Layer 5 of a small transformer language model trained on English Wikipedia (8 layers, counted from 0, width 128).
A neuron's activation on a vector x is SiLU(gate . x) times (in . x), where the dot is the dot product.
The model reads these tokens: "re" "m" "en" " |" " B" "re" "mer" " S" "V" " |" " " "1" "–" "0" " |" " L" "e" "her" " T"

The vector x that enters this layer's MLP at each token. A number n stands for n times 0.04.
0 "re": 9 -12 -11 8 28 7 -2 -17 -18 -2 1 -12 4 -41 -1 26 5 25 4 11 6 -8 -4 -7 9 25 -7 11 14 -4 -19 3 -22 0 -7 -7 -2 4 23 8 -21 24 -19 -5 36 23 5 -4 -6 8 -28 -9 -18 -4 0 28 13 0 3 -1 -9 -26 10 2 36 14 18 -65 -7 10 14 -6 -6 10 -11 -3 32 2 -25 -24 -17 1 -4 2 1 6 0 -27 -13 6 -10 -6 -22 -10 -4 -27 -2 -21 8 -8 2 11 15 -8 19 20 -12 13 0 -17 5 -10 16 7 10 2 22 -13 3 37 14 -45 16 10 10 -3 -1 14
1 "m": 1 -19 -18 3 26 12 -12 -1 -15 -9 0 -14 8 -49 -1 24 -1 25 0 12 12 1 -7 -4 6 24 -3 10 16 4 -12 4 -22 1 -8 -12 0 4 16 4 -18 20 -10 -4 19 19 5 0 -10 10 -25 3 -25 1 7 30 13 3 5 8 -8 -26 15 0 41 12 15 -66 -10 11 18 -13 -4 14 -18 -4 40 1 -26 -19 -9 -2 -5 1 2 8 3 -19 -11 7 -8 -11 -17 -12 -1 -21 -6 -17 8 -10 10 10 11 -5 14 18 -9 18 -6 -14 6 -8 12 -3 0 3 21 -14 3 36 5 -35 10 6 8 -12 2 17
2 "en": -14 -1 -13 5 17 22 -11 5 -20 2 -3 -15 1 -41 3 18 10 29 -3 14 18 -4 -4 -2 -9 30 -1 -8 -1 5 -31 6 -19 5 0 -16 12 3 8 -6 -10 8 -10 -13 6 0 -28 -2 1 6 -34 -9 -23 2 4 35 12 -11 7 -3 3 -18 13 2 34 3 11 -61 -4 -11 15 -21 -6 1 -17 -5 45 6 -22 -18 -2 -2 9 -3 0 20 -5 -20 1 9 -19 -11 -16 -5 -13 -16 -8 -24 13 -16 5 10 -2 -9 10 20 -10 11 2 4 10 -12 20 -1 0 9 34 -14 7 19 -12 -22 3 24 12 -8 -16 5
3 " |": 8 -4 -14 1 8 4 -6 21 -15 -6 2 5 4 -43 18 11 9 23 3 -15 1 -12 -32 1 -13 10 -17 -3 -18 16 -8 11 -19 2 7 7 10 1 2 -5 -14 -2 -1 -7 9 7 -7 -10 -15 13 -12 16 -8 13 8 20 -2 -10 11 0 -10 0 5 -1 35 -10 18 -73 1 -31 18 21 0 9 1 5 42 -2 -3 -4 -12 1 -16 4 -4 27 20 -6 -14 13 -4 -16 -17 9 -6 -3 -9 -10 5 -22 16 24 4 -6 22 35 -4 25 -4 -7 3 1 -1 3 4 15 28 -18 -2 20 9 -14 19 13 25 -21 -1 6
4 " B": 3 -2 -25 -14 -18 -5 -17 10 -6 -12 6 -1 -1 -94 11 8 -5 17 2 10 -2 -2 -13 16 -7 9 8 11 6 3 -10 12 -21 7 -15 10 20 -5 0 -1 3 -4 10 10 -14 -7 5 0 -2 -1 -3 -3 -15 2 -2 2 0 -23 14 -6 6 -13 -20 -15 7 -16 -4 -82 -13 1 8 6 3 13 8 -4 26 12 -9 4 -7 -10 -13 8 -25 18 32 1 -4 8 20 -7 -25 -3 4 -18 10 0 -6 -5 -8 10 23 -6 13 4 -5 20 -14 -12 -17 -22 17 -8 -2 0 -3 0 -13 6 7 -1 -9 7 -10 -20 0 4
5 "re": 1 9 -3 5 4 8 -20 -8 -27 6 -9 7 7 -20 -1 10 11 21 -8 -20 16 -22 -5 10 17 21 13 -3 7 18 -12 16 -22 -7 -7 -3 -26 -30 -4 -6 -2 -16 25 -32 -32 5 1 13 14 -22 5 1 26 2 6 -2 18 -39 -12 -8 -7 7 5 -19 2 9 -10 -50 26 -1 10 21 28 1 -5 -22 7 27 -11 -7 -11 17 -5 -14 -7 21 34 -5 16 -23 -2 -7 -23 36 20 -12 13 3 12 -36 -20 28 39 -15 9 -16 -3 37 12 -4 17 -16 2 -36 -9 23 7 -13 -9 22 7 -16 4 8 -22 -6 -5 4
6 "mer": -30 -1 -48 -16 -11 7 11 1 -12 -11 1 24 -13 16 17 0 -4 20 -19 53 3 -21 -3 46 -3 14 -16 -2 1 12 1 12 -3 -9 -18 -28 -20 -19 -11 -13 -12 4 3 0 -9 -1 -5 -1 7 13 -23 6 -18 6 1 -3 15 25 10 18 -18 -11 -13 -20 -1 -19 -24 -41 24 -13 22 -17 10 -3 -23 -29 12 -4 -5 2 -8 14 -27 -5 -20 7 26 -13 1 4 19 -9 -11 40 -14 -18 22 11 28 -9 6 20 21 -18 32 9 -9 23 5 -8 -2 1 -6 -35 -2 -4 17 -16 -24 23 15 0 -13 13 -7 -3 4 28
7 " S": 2 23 -39 -21 -3 5 -8 6 -7 -3 -27 -11 7 -42 11 10 5 30 -9 2 18 -26 -15 6 -11 3 12 -32 15 21 -20 12 -15 9 -3 -11 3 -8 -6 -10 -18 7 9 -13 -15 15 -17 -3 -22 13 10 0 -15 -2 1 14 -7 9 -13 7 -15 -4 -13 -20 15 -16 -13 -67 2 -13 6 -20 -4 15 -7 0 32 3 8 13 -6 -13 -15 6 -24 10 27 -8 6 -6 14 -29 -11 12 -1 -26 32 4 36 -20 13 4 18 -31 16 6 21 13 5 -2 12 -3 -12 -32 -12 -2 12 4 -8 -4 8 -5 3 21 5 12 -4 -4
8 "V": -23 18 8 -21 -30 -8 -9 25 0 3 -23 9 -15 -40 1 10 -1 -4 2 8 27 -6 1 3 -8 7 -1 5 8 0 -17 17 29 -3 26 -25 8 -16 23 -15 21 -5 16 -16 -4 21 4 10 4 6 -29 50 -20 6 -1 1 18 2 -22 7 24 -22 -19 -31 25 2 13 -45 5 -31 12 -1 13 21 4 -21 29 -5 18 17 -7 -24 -24 6 -28 31 21 -7 -6 0 8 1 -11 24 -1 -14 3 10 1 -5 7 23 34 -16 1 24 19 23 4 5 4 -2 1 -17 -9 4 3 7 4 28 -10 29 25 3 11 -14 -10 12
9 " |": -1 0 -3 -4 9 5 -11 17 -15 -6 -4 6 11 -30 32 0 17 20 -9 -6 1 -14 -23 -3 -24 9 -21 -7 -10 18 -15 16 -8 6 22 7 14 -3 -2 -5 16 -6 13 0 18 2 3 0 -2 15 16 16 -16 22 1 20 -19 -5 19 0 -22 -3 -1 -10 14 -15 18 -72 -5 -22 9 29 6 11 16 -5 32 9 5 10 -22 4 -13 -10 -16 25 35 15 -11 3 -4 -20 -29 26 -5 -10 -5 -5 -7 -20 18 20 9 -10 7 34 5 25 -11 -11 1 1 -12 1 9 15 37 -1 -3 8 13 -6 4 12 29 -13 6 5
10 " ": 9 -2 -10 -13 -1 1 -18 12 -14 -11 -12 14 -25 -79 24 9 -8 -5 13 -4 1 8 -8 10 5 15 1 13 -3 13 -18 11 -26 7 8 -1 12 0 -4 -16 13 8 -3 -5 -9 14 10 -9 -7 2 -1 12 -30 18 -5 6 -1 -19 3 -12 -5 -9 6 8 -5 -22 10 -73 -7 -7 1 34 9 13 -9 3 14 -7 -14 -6 -24 10 -2 -1 -27 8 9 12 22 4 25 -6 -31 11 8 -27 4 -2 5 -1 13 -1 15 -5 7 -8 3 11 -2 -19 -12 -3 -6 -12 4 -7 51 1 -8 13 -9 19 5 1 13 -10 7 -14
11 "1": 0 -6 -8 -22 -20 3 -1 -22 -7 -5 -14 4 -22 -60 14 4 -4 -14 30 4 16 18 -18 -6 -13 9 21 7 23 27 -31 -1 -21 -1 27 -11 14 -1 -8 -31 7 12 -3 -16 2 17 0 6 11 -6 5 7 -32 -3 -9 -20 16 -24 8 2 -4 -8 27 6 0 -12 18 -54 19 1 17 34 3 30 10 11 29 10 18 -10 -17 9 -11 -2 -10 8 34 10 -3 4 14 8 -25 18 16 -9 -5 11 9 4 6 19 8 4 13 8 22 21 -16 -14 5 -21 -4 -14 11 -3 37 -7 -17 19 -8 10 -10 -1 -7 8 23 4
12 "–": -2 10 6 -20 -12 9 -6 18 -24 -19 -2 22 -17 -48 31 -6 4 1 -8 13 -5 12 -17 -6 -2 16 7 22 -11 33 -36 22 -5 -25 36 10 11 -11 7 -15 21 6 -2 4 1 -6 2 23 18 5 0 15 -27 6 3 26 20 -7 17 -14 2 6 13 -24 4 -17 30 -27 -14 -21 -15 30 -7 24 -1 -7 23 -11 -14 -7 -28 9 7 0 -25 -3 36 10 16 -10 1 11 -29 4 13 -11 29 -7 -2 -19 -7 7 22 -21 21 6 2 18 -6 -30 -6 -22 -25 -2 -13 -21 18 -17 -5 3 -5 -3 -45 12 22 5 4 -31
13 "0": -24 -18 8 -26 -11 19 9 -14 7 7 4 -11 -27 -31 9 -4 -3 -4 23 7 13 0 -12 -3 -18 7 20 0 25 24 -20 -13 1 -20 28 10 15 -8 -13 -13 -1 6 19 -7 8 8 -6 11 -7 -32 -11 24 -40 25 -3 13 5 -13 10 -8 -21 -18 7 4 5 -39 45 -46 -1 5 7 36 3 24 0 -3 25 6 1 -15 -20 3 2 0 -10 34 46 12 17 17 8 4 10 8 -14 0 14 -5 3 1 2 24 -7 -22 -6 19 -26 3 -30 -27 -12 -6 17 -16 -13 2 30 -14 -2 -11 5 5 -12 11 10 21 34 -15
14 " |": -4 -13 15 -6 -15 -1 3 16 -9 10 4 0 -7 -36 26 -20 4 20 13 -18 13 -5 -34 2 -3 18 -11 -2 1 6 -16 5 -8 -5 5 24 16 6 -6 -20 11 -2 11 -6 32 -1 -5 12 -19 -5 -19 4 -23 24 0 9 11 1 24 -2 -27 -4 -2 -15 11 -28 40 -63 12 -23 17 37 7 7 15 9 34 12 3 -5 -12 3 -18 -9 2 17 20 31 7 7 -5 -2 -26 7 -5 6 -17 -11 -11 -18 -15 7 6 -20 1 7 -6 21 5 -29 -2 3 -5 21 5 15 23 -11 -9 -7 15 -7 -3 17 31 -2 28 -9
15 " L": -8 6 -19 -6 -15 -13 -25 11 -11 3 6 -10 1 -83 10 -13 -12 11 10 -2 12 -3 -10 11 4 6 -7 14 3 -1 -26 0 -26 -10 -11 15 10 -8 0 -4 4 2 13 3 -20 -2 1 4 -22 -10 -19 -4 10 9 3 7 12 -15 5 -8 2 -10 -9 7 -6 -18 12 -78 10 15 2 7 12 8 -3 -6 24 19 -17 -9 1 6 -16 -16 -10 5 8 29 -2 19 11 -1 -9 8 6 -11 -4 -13 20 -22 7 12 11 -11 7 -13 0 49 -3 -29 -16 0 16 0 -15 0 -3 -10 -14 -8 8 -2 -2 21 2 -4 12 4
16 "e": 3 9 -15 13 7 8 1 -22 -24 6 -17 2 7 -29 -7 -32 0 9 -11 11 0 -12 -19 10 3 3 -5 -17 -12 10 -18 -8 -30 -15 -20 -16 -10 -15 -7 -33 0 -12 -12 -14 -14 -5 0 10 4 -15 -21 2 10 -6 13 -27 16 2 14 28 -12 -19 -9 -20 2 -2 9 -55 21 16 -20 -1 14 17 19 -20 10 35 -8 12 -12 4 -11 -14 -2 -15 12 15 3 11 5 13 -24 8 6 -26 3 -9 -1 -40 -1 28 13 -15 20 7 -25 50 21 -20 -33 -15 7 -18 -9 8 29 -31 -9 3 8 6 -18 5 -20 7 -8 9
17 "her": 0 5 -29 -7 -27 -1 -55 5 4 3 8 10 2 -13 -10 12 -13 22 -12 41 20 -22 1 23 -5 11 -20 -5 -2 18 -23 20 26 2 5 -41 3 -7 30 -14 3 7 -24 4 6 -14 13 15 -7 14 -29 -10 9 14 12 -12 27 25 8 15 -29 -34 -16 -18 -13 -7 -9 -39 26 -6 -25 -16 -5 -7 8 8 11 50 3 -5 8 -23 -37 -20 0 4 25 -2 16 14 16 6 -1 33 1 -5 -7 13 5 -3 2 -1 10 -4 12 2 -10 44 20 -5 15 4 -19 -23 -4 9 3 -41 -2 0 17 8 0 8 -10 -9 -4 -4
18 " T": 19 9 -29 -15 -18 -5 4 11 -17 14 -31 -15 20 -39 24 16 4 30 -6 11 4 -25 1 -6 -6 -12 -17 -25 3 10 -9 4 -29 7 -3 -12 23 -4 -7 -13 -12 11 2 10 -7 0 -7 -6 -8 19 13 10 -16 -1 9 5 -6 -10 6 16 -3 -14 -7 -30 -9 -10 -8 -68 14 -19 -6 -19 -14 -5 -10 -4 18 15 19 1 -3 -9 -21 1 -17 7 -3 6 -20 14 0 -23 -26 -2 32 -45 -2 6 14 -18 26 -9 19 -34 7 -4 -2 31 -2 2 -8 -13 2 -40 -9 18 -4 -4 -10 -24 -7 0 15 -1 -5 -24 24 12

Each question shows the input weights of one neuron of the MLP. A number n stands for n times 0.01.

n105 gate: -50 22 2 22 14 -7 21 -14 -40 56 12 -27 -5 5 -9 -12 3 -30 30 12 19 34 -2 -27 2 11 16 -47 7 -14 38 -22 -21 -9 -48 0 6 2 -4 3 24 -4 11 15 -14 -3 22 57 -24 -22 46 -5 -32 -25 -9 53 -24 -3 1 26 35 1 44 33 45 40 -17 -30 6 -10 57 3 3 -6 16 18 -1 -16 35 17 15 -19 -7 -20 21 15 -15 -9 16 -9 -25 5 28 -46 24 -22 16 26 16 25 -12 -33 39 1 -49 -28 -4 0 23 -14 34 -6 -19 1 -11 37 7 40 36 -7 24 -10 -10 -29 -24 -7 3 44
n105 in: -2 -17 44 8 16 -45 -3 -52 4 2 11 46 -51 -31 9 44 -23 -51 -10 8 -51 30 -28 53 -17 -11 -26 41 -13 -3 13 -17 -7 -26 -16 6 -31 1 -22 -13 6 -6 29 -5 -20 -29 -25 27 -2 30 -17 11 -18 -23 6 -20 -8 33 47 13 -45 -43 47 13 22 6 -2 -18 26 -28 18 24 29 -6 19 -9 -3 -33 40 2 -27 -57 3 29 -20 -46 -12 -13 -7 -19 39 -23 -25 -7 -8 40 -36 -9 -46 -15 61 -28 -33 -52 6 27 -17 22 -22 26 -22 3 -25 12 2 -9 -32 6 16 8 0 -53 14 -21 -30 -18 -23 -21
On which token does it fire most? 1 "m"

n188 gate: 15 -10 7 -19 -3 -37 10 -12 -13 -5 11 31 -6 -22 -3 17 -30 -74 7 -50 2 43 10 11 -45 -5 -13 -11 -9 28 15 38 -6 -28 -32 41 16 36 -27 -13 35 -19 13 2 29 -10 -1 -10 11 27 39 -31 25 40 -19 59 -25 -7 7 21 6 -17 27 -34 -11 9 -61 41 8 -1 -7 3 21 26 14 33 22 -19 -9 -18 7 12 5 27 -8 34 15 -27 -30 -19 -14 -31 3 1 2 9 -33 -4 -27 17 4 -19 14 -16 4 4 32 17 55 58 -18 -44 11 16 8 -13 12 10 -21 -6 -2 -26 -21 -22 31 -46 34 47
n188 in: 3 22 -44 47 14 -28 -30 -53 24 -31 5 -16 2 -42 -27 -24 29 29 -11 21 1 -20 -9 -24 15 -11 5 11 -25 -5 -17 7 40 29 21 -47 12 53 -31 -21 22 35 47 19 12 -16 -7 -23 32 4 8 6 7 8 47 12 28 -30 13 33 -23 5 -38 -3 -39 -23 -8 21 -9 -12 2 21 -8 0 3 -18 -37 -25 13 -16 -16 -43 -21 -32 -13 -9 3 -13 21 -14 64 -29 -13 6 -22 -4 44 -44 38 4 10 16 -6 8 -12 8 -9 -34 -22 -22 -13 27 -4 19 3 -12 0 20 -66 -29 32 30 0 10 50 9 -54 -3
On which token does it fire most, and how strongly? 9 " |", at about 1.4

n132 gate: 25 -15 6 17 27 7 -3 8 59 -15 -13 14 -10 -13 -8 -37 28 9 22 -24 -25 4 -9 38 -21 17 -35 68 -18 -40 -7 -45 7 -7 -5 -30 43 28 -35 -43 25 6 -15 1 10 24 12 32 -29 -13 -14 -22 13 -46 -24 -38 -10 -14 -9 17 16 -24 -45 -25 -5 -5 -10 19 -17 -2 3 -6 5 25 49 -12 5 -13 -20 -8 7 -28 -2 -22 -21 7 -15 -19 35 -20 -39 -3 12 16 21 -18 13 -32 -23 -29 -30 -8 -7 30 -5 5 -19 3 -12 -41 -8 6 1 5 -18 -11 -29 11 -27 18 -6 10 -25 -32 14 1 -19 34
n132 in: -19 51 -18 -8 -2 -16 -12 39 -12 -46 47 -26 30 15 -18 -15 -9 56 27 -22 4 -30 17 18 -32 -40 -9 25 16 -6 8 -23 -10 -11 -7 39 -19 7 -22 -19 46 -4 -36 -24 24 -5 38 -12 17 -17 -2 -13 27 -32 -23 -65 -12 -44 -5 -14 -10 -4 -20 -2 -11 -2 -5 21 -40 -14 32 -7 71 -23 11 -46 50 29 2 -3 -2 -24 -12 44 12 -5 27 -26 -28 18 29 -11 23 5 16 9 32 -12 0 2 16 -39 -3 -21 -10 37 -15 18 14 39 12 16 7 -40 27 -7 5 -62 -10 40 -16 36 -17 -51 32 -41 8 20
On which token does it fire most? 16 "e"

n22 gate: -29 11 12 25 34 20 -17 7 -14 35 17 16 -27 5 20 -9 -10 -27 -45 -43 -51 7 -79 -5 22 -48 -21 -9 -11 9 -21 -33 -40 21 28 -62 -35 16 3 -20 -40 7 32 26 -3 -27 30 -4 34 -18 -3 12 -2 13 -9 -43 21 5 -20 -19 41 27 16 16 -5 62 -15 17 -5 21 10 3 3 9 21 -3 -22 15 -37 -11 -4 0 16 -17 -12 -13 -45 -6 -4 -15 20 4 -8 -4 -9 -29 40 24 8 -40 2 20 0 6 -19 -35 -26 -9 41 -20 -1 -22 11 -1 5 26 24 9 -5 56 -14 -1 6 -32 12 24 12 21
n22 in: -15 -1 10 13 -6 -42 53 32 11 21 -3 13 30 -23 12 -8 2 16 -7 -11 -15 13 30 40 43 -9 -6 -26 -23 3 47 29 15 12 -42 -30 8 0 35 12 24 -5 41 28 9 -11 24 -15 -11 -10 14 -8 44 -5 25 -3 11 -1 1 39 -5 17 13 21 -12 23 -29 23 -49 -8 16 25 47 16 49 9 -24 33 1 -28 -18 31 -80 27 47 23 -26 29 -4 2 15 17 -45 11 56 24 52 10 -3 -35 -2 17 28 -36 25 23 6 52 -49 45 -33 1 -20 -24 -13 4 11 -18 1 9 11 -10 74 4 -41 -19 -50 42
Its two highest activations, in order, are on tokens 5 "re", 16 "e"

n36 gate: -24 -8 -6 37 11 8 -23 -26 27 -18 12 36 -23 42 -8 13 -9 -1 3 -14 -11 5 -9 8 -8 31 19 -9 -38 -13 27 4 41 36 26 -14 -11 -6 -11 -53 24 -27 -22 -5 9 -5 22 -36 31 16 13 16 -37 2 -14 23 -41 -26 -15 10 34 -18 -3 71 32 11 -7 -1 3 -4 11 -14 -17 -1 29 12 10 -24 -2 37 -5 -1 -10 7 18 8 8 -14 -13 52 -9 -6 -55 -30 5 18 13 37 39 -19 5 4 15 -19 -5 -23 1 15 24 -28 -6 -29 1 22 -24 26 -23 27 22 -16 -15 5 -17 -31 -4 -14 -51 7
n36 in: 1 28 -17 -1 -15 -33 -27 -30 -31 -4 -41 -30 -40 -10 0 32 -12 1 -49 26 4 27 -9 16 10 17 -33 -7 41 -23 -9 5 -46 -17 -27 4 -7 -10 22 21 0 -2 59 -23 20 35 1 -5 -8 4 14 -27 -14 24 55 13 -15 -27 -15 -4 16 39 24 11 -8 -19 1 6 -13 -30 1 30 -3 -8 25 9 -41 22 5 -19 9 2 2 9 -20 -1 12 -25 43 -5 35 -23 48 40 43 2 5 31 -19 3 33 -20 -22 30 34 54 0 -20 -24 -16 -57 -23 14 20 71 -1 -4 -3 -5 -8 45 -7 20 12 19 7 13 -4
On which token does it fire most? 16 "e"

n139 gate: -19 -4 4 18 29 7 29 -45 -36 31 25 -39 -66 20 -20 29 -39 -34 -9 5 -49 6 -14 -29 10 30 -18 5 -7 15 19 -6 -7 -3 -20 28 -19 19 41 7 32 -3 -36 33 16 -21 -36 -6 -46 -9 33 -40 13 8 -45 -13 -14 -13 -27 -13 -14 -46 20 26 7 6 34 -18 -1 -1 25 -9 20 -24 3 -13 2 69 10 8 -37 28 -30 23 13 -39 -6 22 -4 -22 33 -7 -4 -17 -11 -13 -23 26 9 -24 -5 -18 -40 21 -12 1 -9 15 9 -20 23 40 25 6 -3 -17 -4 18 1 37 -24 -14 -41 -9 -15 -11 -16 25
n139 in: -55 -33 30 20 26 -62 -28 -1 17 7 -13 10 -4 -18 29 -53 -10 -16 -3 -19 22 29 13 -41 2 -5 -16 -37 29 -19 -64 -11 13 -39 -4 -20 -27 -54 -52 3 -1 26 -8 5 26 -27 -40 -7 3 -32 23 4 2 7 8 16 -2 23 -1 7 23 4 4 18 -36 -37 -11 17 -7 6 -18 11 71 -27 -4 -25 26 -9 11 -10 44 8 8 64 -12 -3 19 20 -61 -6 -29 20 -26 -12 -49 -45 7 5 19 -17 -10 50 12 -35 0 25 37 72 5 32 -4 27 22 -21 -3 2 -2 -18 -48 26 -23 48 -17 -17 10 4 -20 -9
On which token does it fire most? 16 "e"

n205 gate: -1 15 2 -6 14 -11 30 13 31 47 6 3 30 -16 -38 18 23 -6 62 -6 -33 13 -14 2 -19 -7 35 16 3 22 10 -14 0 -9 -8 49 9 -14 -20 -24 25 54 -18 -23 -18 10 -28 2 29 -11 5 -12 27 23 -41 15 29 34 14 3 -18 -9 -37 -17 -9 -15 10 19 -3 39 26 -45 -28 -15 5 -3 -10 21 -11 1 7 13 18 -4 -30 19 15 21 -8 20 -84 -12 7 8 -17 -18 1 18 55 -21 -14 15 -48 15 19 8 31 -13 -32 44 -6 -12 -12 21 10 -18 -1 34 21 -12 -14 10 -4 39 -19 4 1 -7
n205 in: -4 2 -58 16 -10 17 -4 -36 -3 -12 -24 -5 -23 -18 16 -16 -21 25 14 26 -16 8 26 16 -3 24 -10 11 8 -11 22 -5 -10 12 40 -4 13 29 -12 15 -38 -16 -1 12 41 -21 28 -4 -9 5 -17 14 -45 -41 -16 11 -14 10 -41 -11 18 -20 -5 72 -35 -62 -6 5 34 46 -16 -1 -24 18 -3 -14 0 36 -12 -20 40 -35 14 11 -13 -16 -21 18 -10 12 -14 0 6 8 3 6 -33 -15 -25 14 13 10 0 -20 33 41 -17 -11 11 -12 -17 9 -18 31 -30 -16 20 24 -32 -40 11 1 -52 28 46 -54 -24 -2
Its three highest activations, in order, are on tokens 5 "re", 13 "0", 8 "V"

n74 gate: -13 -13 -29 11 -51 -29 -18 -5 14 22 28 9 21 39 17 -10 -4 -25 -34 56 2 8 37 -31 -33 10 9 11 -27 -16 0 23 -15 13 18 28 11 -33 -24 -23 -35 22 -27 4 4 -6 3 -6 10 -38 -7 -17 -19 -30 -22 12 3 34 -34 4 -9 -23 17 49 -4 13 -4 26 11 47 -26 -19 68 52 27 32 24 -41 -6 45 -21 24 28 4 5 31 -41 -5 -44 0 36 21 23 -1 -5 7 7 -17 29 -26 14 9 -25 23 -17 22 -2 32 -11 -19 9 3 32 -35 1 -17 -24 -7 -35 70 3 1 19 -29 -23 14 31 -11
n74 in: -1 0 -4 -34 30 -11 13 -17 11 1 54 -12 67 19 -28 15 13 29 3 8 -20 2 -29 7 25 11 -33 52 -23 7 80 7 44 -23 9 -1 -25 -2 24 -4 -45 -44 -8 8 63 -9 15 1 -18 -27 -1 11 -13 18 -23 0 -16 0 -14 35 5 10 -12 -27 -47 -31 -58 -21 20 2 -19 -34 18 65 -54 27 57 -45 34 -32 -49 42 -24 13 -45 -7 26 24 -8 33 28 26 -21 22 8 -8 39 22 -14 -3 -45 -8 36 -7 19 18 -39 -11 12 29 -28 -14 -15 -30 -16 5 -21 22 20 15 24 14 30 -36 65 14 -35 0
On which token does it fire most? 6 "mer"

n227 gate: -7 -1 -9 22 25 -26 23 48 -25 11 -6 33 -19 9 40 16 -8 9 -6 -41 -21 32 -23 -45 3 -3 -50 2 8 -2 -27 11 -13 -43 2 20 7 -81 54 -13 14 8 7 25 -11 5 14 14 23 27 -5 -26 -5 -28 -13 8 -16 57 2 19 -14 -2 14 -35 35 -4 -48 25 -17 45 -51 -9 -61 -21 34 26 -20 6 -7 -14 21 13 26 -1 8 -57 -19 -37 -10 -15 5 6 -3 -13 -31 -12 53 -6 -26 -24 12 -18 -25 5 2 -4 -41 3 7 5 -53 -15 -14 29 2 -8 10 -23 8 -4 17 12 14 21 -42 17 -30 -48
n227 in: -5 9 25 8 -15 6 5 26 -4 -1 -14 -4 -4 66 -29 76 44 -11 -33 -35 -8 17 -33 10 -16 30 -29 10 21 3 1 49 -13 -18 -3 25 12 -28 -8 -49 16 25 -14 -3 -28 -52 8 20 -54 -9 3 17 -56 40 -18 5 36 -33 0 -27 -9 -6 -44 1 40 18 -9 11 -9 65 -1 -9 2 17 43 56 18 4 -26 -34 5 21 6 -16 -20 -26 -1 45 -56 -25 -36 -11 -4 -7 9 -3 26 42 10 -1 31 -28 -10 -9 -13 33 21 -13 -12 -38 31 87 31 18 24 -36 -31 -18 15 -60 -45 6 -62 9 -31 -1 -2 17
On which token does it fire most? 12 "–"

n215 gate: -22 18 9 6 1 -36 19 -8 -16 -27 11 21 -20 2 30 8 0 -20 46 -30 11 9 -17 -42 41 -11 6 9 -46 10 -21 12 6 27 -13 8 -4 -38 14 9 -4 -7 -6 33 -18 -14 12 -45 -24 -12 -10 -26 14 -13 4 4 -37 -6 21 7 -18 -31 8 20 62 1 -8 15 -22 19 40 -15 -19 -48 -6 9 -9 31 -20 -26 55 -10 15 0 -22 1 22 2 -23 -35 -1 30 11 25 70 2 -11 0 -23 8 16 -10 -71 18 38 39 -51 -3 2 19 8 -16 36 19 5 -13 54 15 28 15 10 29 -9 9 -20 4 -48 28
n215 in: 43 -25 6 5 -15 21 -65 3 -9 23 35 19 1 -13 -10 -11 -11 -21 -37 -4 11 4 47 -33 4 -4 -9 -7 -20 6 -15 8 30 1 24 -34 22 -20 -61 13 -6 -7 -10 26 5 10 -49 -71 44 -2 7 14 -44 34 -14 -35 25 -15 10 10 11 -5 3 8 -36 19 -4 17 38 28 -7 -20 -67 44 -13 -13 46 -32 -61 -6 -8 12 -43 6 -19 9 1 -17 0 -6 -23 -12 16 0 -6 17 -31 -10 -47 20 -28 -2 -18 -38 62 -6 23 -5 -72 56 -41 29 16 4 3 -55 -8 -43 -10 9 15 -4 28 -53 -7 -2 -37 -2
On which token does it fire most? 2 "en"

n160 gate: 14 6 17 36 18 -7 -30 4 1 -4 18 -26 -14 46 -16 -7 -1 -5 -15 -11 6 24 -5 10 -46 -34 1 5 5 -4 20 24 25 27 -12 -14 -20 -73 -28 25 1 -11 -12 28 -18 -3 -13 -75 -49 1 52 -6 18 -1 16 -15 -35 33 -31 28 -4 5 -16 1 2 -14 0 -23 -7 -20 19 -2 11 22 13 26 41 -40 30 1 11 32 29 33 12 12 28 -44 17 41 -6 -27 28 -16 7 -4 -10 -26 0 6 21 7 22 6 29 7 42 1 28 26 -12 -10 27 -33 10 -36 -27 11 -15 48 -33 -29 6 -24 39 29 -12 -11
n160 in: 27 -13 -32 7 -5 -2 -15 6 5 -17 -7 21 31 -8 10 -14 9 -6 -17 -31 30 -37 6 -23 -3 15 24 12 51 -34 -5 15 26 2 19 -46 -58 6 -12 -15 16 -25 66 -13 -5 -23 15 39 22 -31 -29 -73 27 26 -15 10 -25 -17 -54 -27 -30 2 5 -4 16 -32 26 39 51 -33 8 13 -3 6 66 49 5 38 -37 -11 -37 6 -26 -29 -3 6 8 17 -15 24 41 -28 -30 -30 -30 29 19 -19 8 -19 -12 -5 2 3 29 -20 -24 -27 -5 -3 -43 22 2 6 -6 -29 53 5 -9 4 -45 -3 -46 -21 13 8 -45 -1
On which token does it fire most? 18 " T"

n14 gate: 39 -7 -46 4 -5 -17 -4 -33 -23 10 22 -41 -26 5 -29 -17 12 6 19 21 -34 -3 36 30 -32 16 -9 -15 18 2 42 39 -2 -10 -26 13 -36 -11 -30 11 15 -9 36 1 44 37 40 2 -7 31 13 -31 -43 31 10 -19 -18 -31 21 -13 10 14 25 -14 -15 -14 26 18 -40 -15 -16 -2 21 8 39 4 -1 33 1 4 -45 10 -13 11 -4 -27 -43 -5 -21 7 39 -24 6 -23 10 -9 -1 36 1 -14 25 -34 -5 22 1 -34 -20 -44 68 21 16 -36 -11 -66 -13 7 1 -4 29 10 8 3 17 35 -22 32 -23 -1
n14 in: 2 17 -47 6 31 -29 -26 -42 29 26 30 -27 -8 9 -11 -31 -7 40 8 33 10 -25 50 25 -19 5 -10 1 22 -14 -24 46 1 -40 15 -5 -23 6 -56 -35 21 -10 -57 -13 -5 14 -2 40 1 -19 37 -3 -41 16 16 22 -32 42 -2 -28 -13 4 -4 4 57 3 -21 27 5 -16 20 31 -1 26 -7 2 -3 0 -22 0 -20 -33 -11 -33 -37 46 -22 -5 38 -46 48 -22 -1 -78 7 -24 -38 6 31 -3 -36 -10 -22 -46 2 25 -37 -13 -2 4 -41 -7 -7 60 -3 -27 -18 -18 -45 1 10 -10 19 -12 14 -6 -47 51
On which token does it fire most, and how strongly? 11 "1", at about 0.41